Layer 2 of a small transformer language model trained on English Wikipedia (11 layers, counted from 0, width 128). Numbers have three digits each and are written without spaces.
A neuron's activation on a vector x is quick GELU(weights . x), where the dot is the dot product. Quick GELU of z is z times sigmoid(1.702 z).
The model reads these tokens: "am" "on" "a" " |" " " " |" " A" "nd" "re"

The vector x that enters this layer's MLP at each token. A number n stands for (n - 500) times 0.0085.
0 "am": 600461499439522570531520459813567502586616570414471353519460548537298517380463799425514390390527549490889381408448490530521557401448316410595473504442643591433508491501527560452482499602976567509528132516515390594552752619561505418408423544554538488459389529493558467400289418512492628123538420588345338502498473582532532591663360409401457519545785444404367540513516528255578504526508
1 "on": 527443578410547686531414403893538387621557596292569479425550533485129593513426660517436312480460551442645353470685300505585444355443283405618656637387634556492467564496539425525377625645687589511663255587448259509631600653502549336456604362621586442499515544579536480457328393536498580190663459370482384524607435530509621734650336281295545626614718329514419488603319416241440535686591
2 "a": 582528508400720701558413414847556472668710517392514440430375523399244489344436738474455365406397596480648492457621244518620493265454287539482734546535627585476474601411637360529379600627632685440668245560499371534596542613576477488296616409523513475394500593541551370494331428615457627076535462466458386508513568563485746620616232362392477647551710391431338561533373346320479617606619
3 " |": 551517570386631672621527383834408459674652451405664473439521428437171532427418783443541330446515540446602446459714337405629438373405415556537584549489635555300440500488496404481373541619894614475599156658437284698595554572436489547435607494434460459470485562567539420491281439514456566197568542469480431469564488533492777552691228365396494524575733438491387550466424335332467584603574
4 " ": 616463556437705688639447307683439441760662580399595519508568505476147498455366787413478358448530502480749483532614306460586395344315442513560569632463616538461487539475492405507350488488787617455566099574455291687569667669543563516376633488497421449490487533529486485470310454626407534188478460495469459461534459527400852562713433245407523588532584408514365529437416372340452573583593
5 " |": 550515539369612616621517313738417460675664506415604489413556457490159517447405839381530368457568584442650382507705292358636477369427417539500544470519603629307420503484497414513365612583851570495462134711443334710599606610440491560511635485471451458454490563626579447492405481541387498255548519477474424435616421526482855566743300340390470526560651488481405513438470268305454513604509
6 " A": 571449539376630674584463198688529452660704571437581510465519659505205473414344783341521368500492531440770389550653290428560543344451369501489590483412649590449454519460547347545394534448744475525454112589492421851570734694468466549530772484550444515421581473609511482456364543585388560227480459487530439415583469494453788557596358354427505581536599469517323446449466270318467466515487
7 "nd": 649431524490705608571307547629549367597632734390579505476564634547174514465394768314464320396474549326740434609648409306592411303544283591575610503362634703316432497427468432720417621422729616507461182739403500635640619661476478471552575492482398565517509579625463423384397467509367614387497500426529381371657446495511667620683256282447468578466636383458443460491429320261543518614527
8 "re": 600373450430697715616344472668506414643709614370605418497468559490154483399351828384468318410465595468676273679452381380568444229491438500581624533499629559362424574302510427560475595575669616394491254681506458595664591658539523272484624574582536430522602620602574497411284575577446649316556570399455445414569451395464773621691365272291566598583530331532419492433481307259541629474458

Each question shows the input weights of one neuron of the MLP. A number n stands for (n - 500) times 0.0021.

n395: 488424332557412480341584458531511498393538500435458432576440427636498523522482530593440561558483401440399404570470512645500321481480495536498463445472440509466412572534459467545461528645520527550567406495521579606451463358543526441521566491475516494535535556656493530485468542315348557477527559502527346419500520519492536547360587465443470439502389308662510456434638689460595366518399
On which token does it fire most, and how strongly? 8 "re", at about 0.57

n459: 467599547529577424484458498546453442508465426498526471572516492482460454413530452652650469440573611594483516606595431440591520615399597378576475527434509549500425496680564547524614449551489438574511505569483465553465563563445468396494533486423553508402462510460492557657492472551688494464486460463427558478526617532389458552512510523587521484523565460549558671422446709498490581509453
On which token does it fire most, and how strongly? 3 " |", at about 0.63

n475: 494446438485436495404561408550451539502481475532518527507475515478588540502554442505456513567352470419454611355460631458357346432558387535477457578525514475467428508489430646470458475421601524522542495428467467508498477426575569555446434536567518533754435383487431498612524404511500649514452484444516435618493513511648535565665632511470543754473566541520492473549590480517377566402428
It fires most on token 0 "am"

n124: 447446600560485322440652584414578581531536525447550489444405522486411530495505574443511443418536505522482452586474556595467414480521599514523365466418431577513488563488601440545477552293306433493349508445293507536502484515502525517706651598368512471579592637491671454695572403387482530549388399426522460479477517505442512524557559419458478528460526473510625653514503377415638513540460
Its two highest activations, in order, are on tokens 7 "nd", 8 "re"

n20: 472421395566594648458472755430400610546439495470500379535474424461449469446495470495489478531463395463441398505285678576477514515444574582410559507534502436549459528443484505541507534473391403443498502490452409513606518462530420546502353563559482443509570537550403625450486380276393516509498508629613580459430441481521495629539435608378542584548502346565542565504416575448393571418621
It fires most on token 8 "re"

n274: 543550474511450530469679438387498542643575437568305417442510681477586381450521546522400474459379454419480540521453513514498464498547481588679561530469424436585613482586465544537433460443498466473540428464496536553445532580574515331470510420403418448463353450399407524629563557519443465492521537466602541525411485554535537474542541418498649470428456474511517500564434586481601425526481
It fires most on token 4 " "

n430: 499567565519453491491456542536591503455515556491473482567567514508512472503530588457532531429550455500495497524497478538524566502591526382469498474466559547618508515469581561513469567396529489399375515552541530433416505438569478551505483495557492463472386566538543434461466634506533477552388481497438423516493460406620509513558459490502516579425398540576462511459517467533559455462478
On which three tokens does it fire most, strongest first? 7 "nd", 0 "am", 8 "re"

n282: 433530492545327481456371542520330469306502529465390514656495422350509479557592550560548534291554495396567475394328612459438497430586604447558497451461635749491520618339524511580483558544374523503665438426495510521540466564616619566554621457433409435569421498366540582554497376657557522554455623473445437515564605552465525570387411436607410432492523612429532492591394418507456624520405
On which three tokens does it fire most, strongest first? 2 "a", 7 "nd", 0 "am"

n429: 351574298417465487522488469502451461459480531466390537474601463518494406445602480500509496633595659513583426599419458485416488750531574486485602610505476569551700496576540485384538601565524637424568467481342521519470491460435442440483470535552484568421496454416353407530387491542532480564560778591521496502529520633651498594449495413493512471459544538516441495574396436477420485551525
On which token does it fire most, and how strongly? 1 "on", at about 0.95

n283: 566431569566522580563529530431446466514603521435433481657521508464515494524651513583427523504572477453554457579500592567528466494486669562512452500557456555574588396556552574592463502576559449440417510188416468534449519574625576508488542343547490433449506483508510523527638484496474551485420474554541464492553396319428524533458544486485446413567550496532515504502534596498434500381486
It fires most on token 4 " "

n141: 432509348553588364565548490502407413451456535364498441552551520489512440466523522496627614527602480506435608547364609543483517377477569541510436439401521455496451416560513475633391426323533470515591478468548487468518525502442610448462593510482459474578581547447452586476420583511560494480312411452549364434417508456508570423509424507516720545527558602612417467441439641437572502443560
It fires most on token 4 " "

n413: 478493391550476545562363573580375376495506434485538468583524382647462512410424575566375569633372493500433639559429488457504500558571544615533411502514478630514489589561433536381583590490474466545546453514573396466470635407523510434498575364505463504489462344458449424474500515411574467549507517601515494545390536561555487407459442430651708653585611587502442549380529502520525634323595
It fires most on token 3 " |"

n484: 514629352542593437546543646364485581372465667592391461519572495584490602464497433435655530520511533537550521403323431430547571500390690388635478465582555473385239485503561470673545445435441513657591488544433591307461533449524492495594386557430495565349486502461420372488574424421424381414547435497584406666610661562422580503526402500481508341503448370579514460434605393477428469558388
It fires most on token 7 "nd"

n148: 430457571526593549625423450392389350495599539591507407550565485425419462537502540527458464495515598480487517530318584576421474428541509481665587431429411676500668469545459574394538456363553377430448506493460435496555534536453414610428427409593448587644528377465449525485469493547540439638460491629290540600564486556542475462563544435449493556420386546618478385422478442574436505492284
On which three tokens does it fire most, strongest first? 4 " ", 8 "re", 7 "nd"

n470: 488515348787576482555481626571495460406502546407505411510612509481596545442393618403556399546564409566464604484460660424484498462571521537572529454564427532523352513575437520453529431449453315557555442520533418430485581548502473552561498487385460509463513471595340313597531409479475562496455513492504582470535502638518565360446521481412623564461523459531509524408572640414680503254456
Its two highest activations, in order, are on tokens 7 "nd", 0 "am"

n481: 459474497478487377443603455560582461463500540385320440545335640439441582527507571530649614321677441381412507563397821444471564508495562558379422575380517388541529580566375467510540541407584483551448484518562532427445444485495521449382567519440552389495354384598541561514505422534492493507400610482350565461546604633450603625515514525485457594525444460603424463548433607541525387533551
On which token does it fire most, and how strongly? 0 "am", at about 0.79

n120: 482521434504491552404522539595429578482424359642558483484570403451585475527576489441506481628440345511410715504544483583420468580419504492523465581523516424447484387470512496447498403603500608454571508508429494647561509506534448526453487472427514468428567494457558458478520450538491598509518471357467475416408541586520514449545444526568650628564597522448469490502446482416536538504628
On which token does it fire most, and how strongly? 3 " |", at about 2.2

n342: 537628389550252437630421548558517544577414497431590551487330460364475615625610556605410630485503526384587525530403358517473433450473648618386551576321353575478567465418440544551519547543438482406560447424404572396418467518550526500429479575675423524515402533532656531507595553500543572391510461371450409569393618497614520569468600406593500402348609464585580596490563429468513532478576
Its two highest activations, in order, are on tokens 2 "a", 1 "on"

n363: 564393539601444299490388602517543479431334449425593544548422481431399462603541547574422476563492422446467520262630442547551428516577558515443418432425461575498554454602427529456521518594434532510615600479467394458505555444575320490444446526609493578512571476593422486481468325485851416419458518598573422439487407572655471403582449495286500455580502400495370588568625483510417471536431
On which token does it fire most, and how strongly? 1 "on", at about 2

n482: 565490441592352500488527435442516509443567622550433516474486489403637455395586551534577545507536522464419383422557545439486569492479531425604468633371544609483417556638568821523495525454486459493330517530516488604426525638388515464346527423427517412535483547512481361656483445307690417558453504417461477538525516456529542398644514522349631358505474409552504488586408462449519508497375
On which token does it fire most, and how strongly? 0 "am", at about 0.13

n503: 475681437502520381540680491525453546592524462496413470654496491413442437550391515500529548349802459489472526412563561509564606561538684638500388512391433522535378504539510464619604464645582554391381480490435590287422560401486374539597398572467563476448407502598441593409414473467448437496516526549540500429660543445457486519535514547459460531414532490447538493471500498493392510605495
It fires most on token 5 " |"

n185: 522466523654483439465539592594660462413738438486602473539494456556467533418579521493455477369594446519364525623432609453487502464535477560504544464460482493584471557444446380586498554512376394487613578472500647521479648603525620487666403483546552523544426470399430549534383457543498539506498407426457608405571445445496460495442463598472489446465625461444428555411413442352625478470600
On which three tokens does it fire most, strongest first? 7 "nd", 8 "re", 0 "am"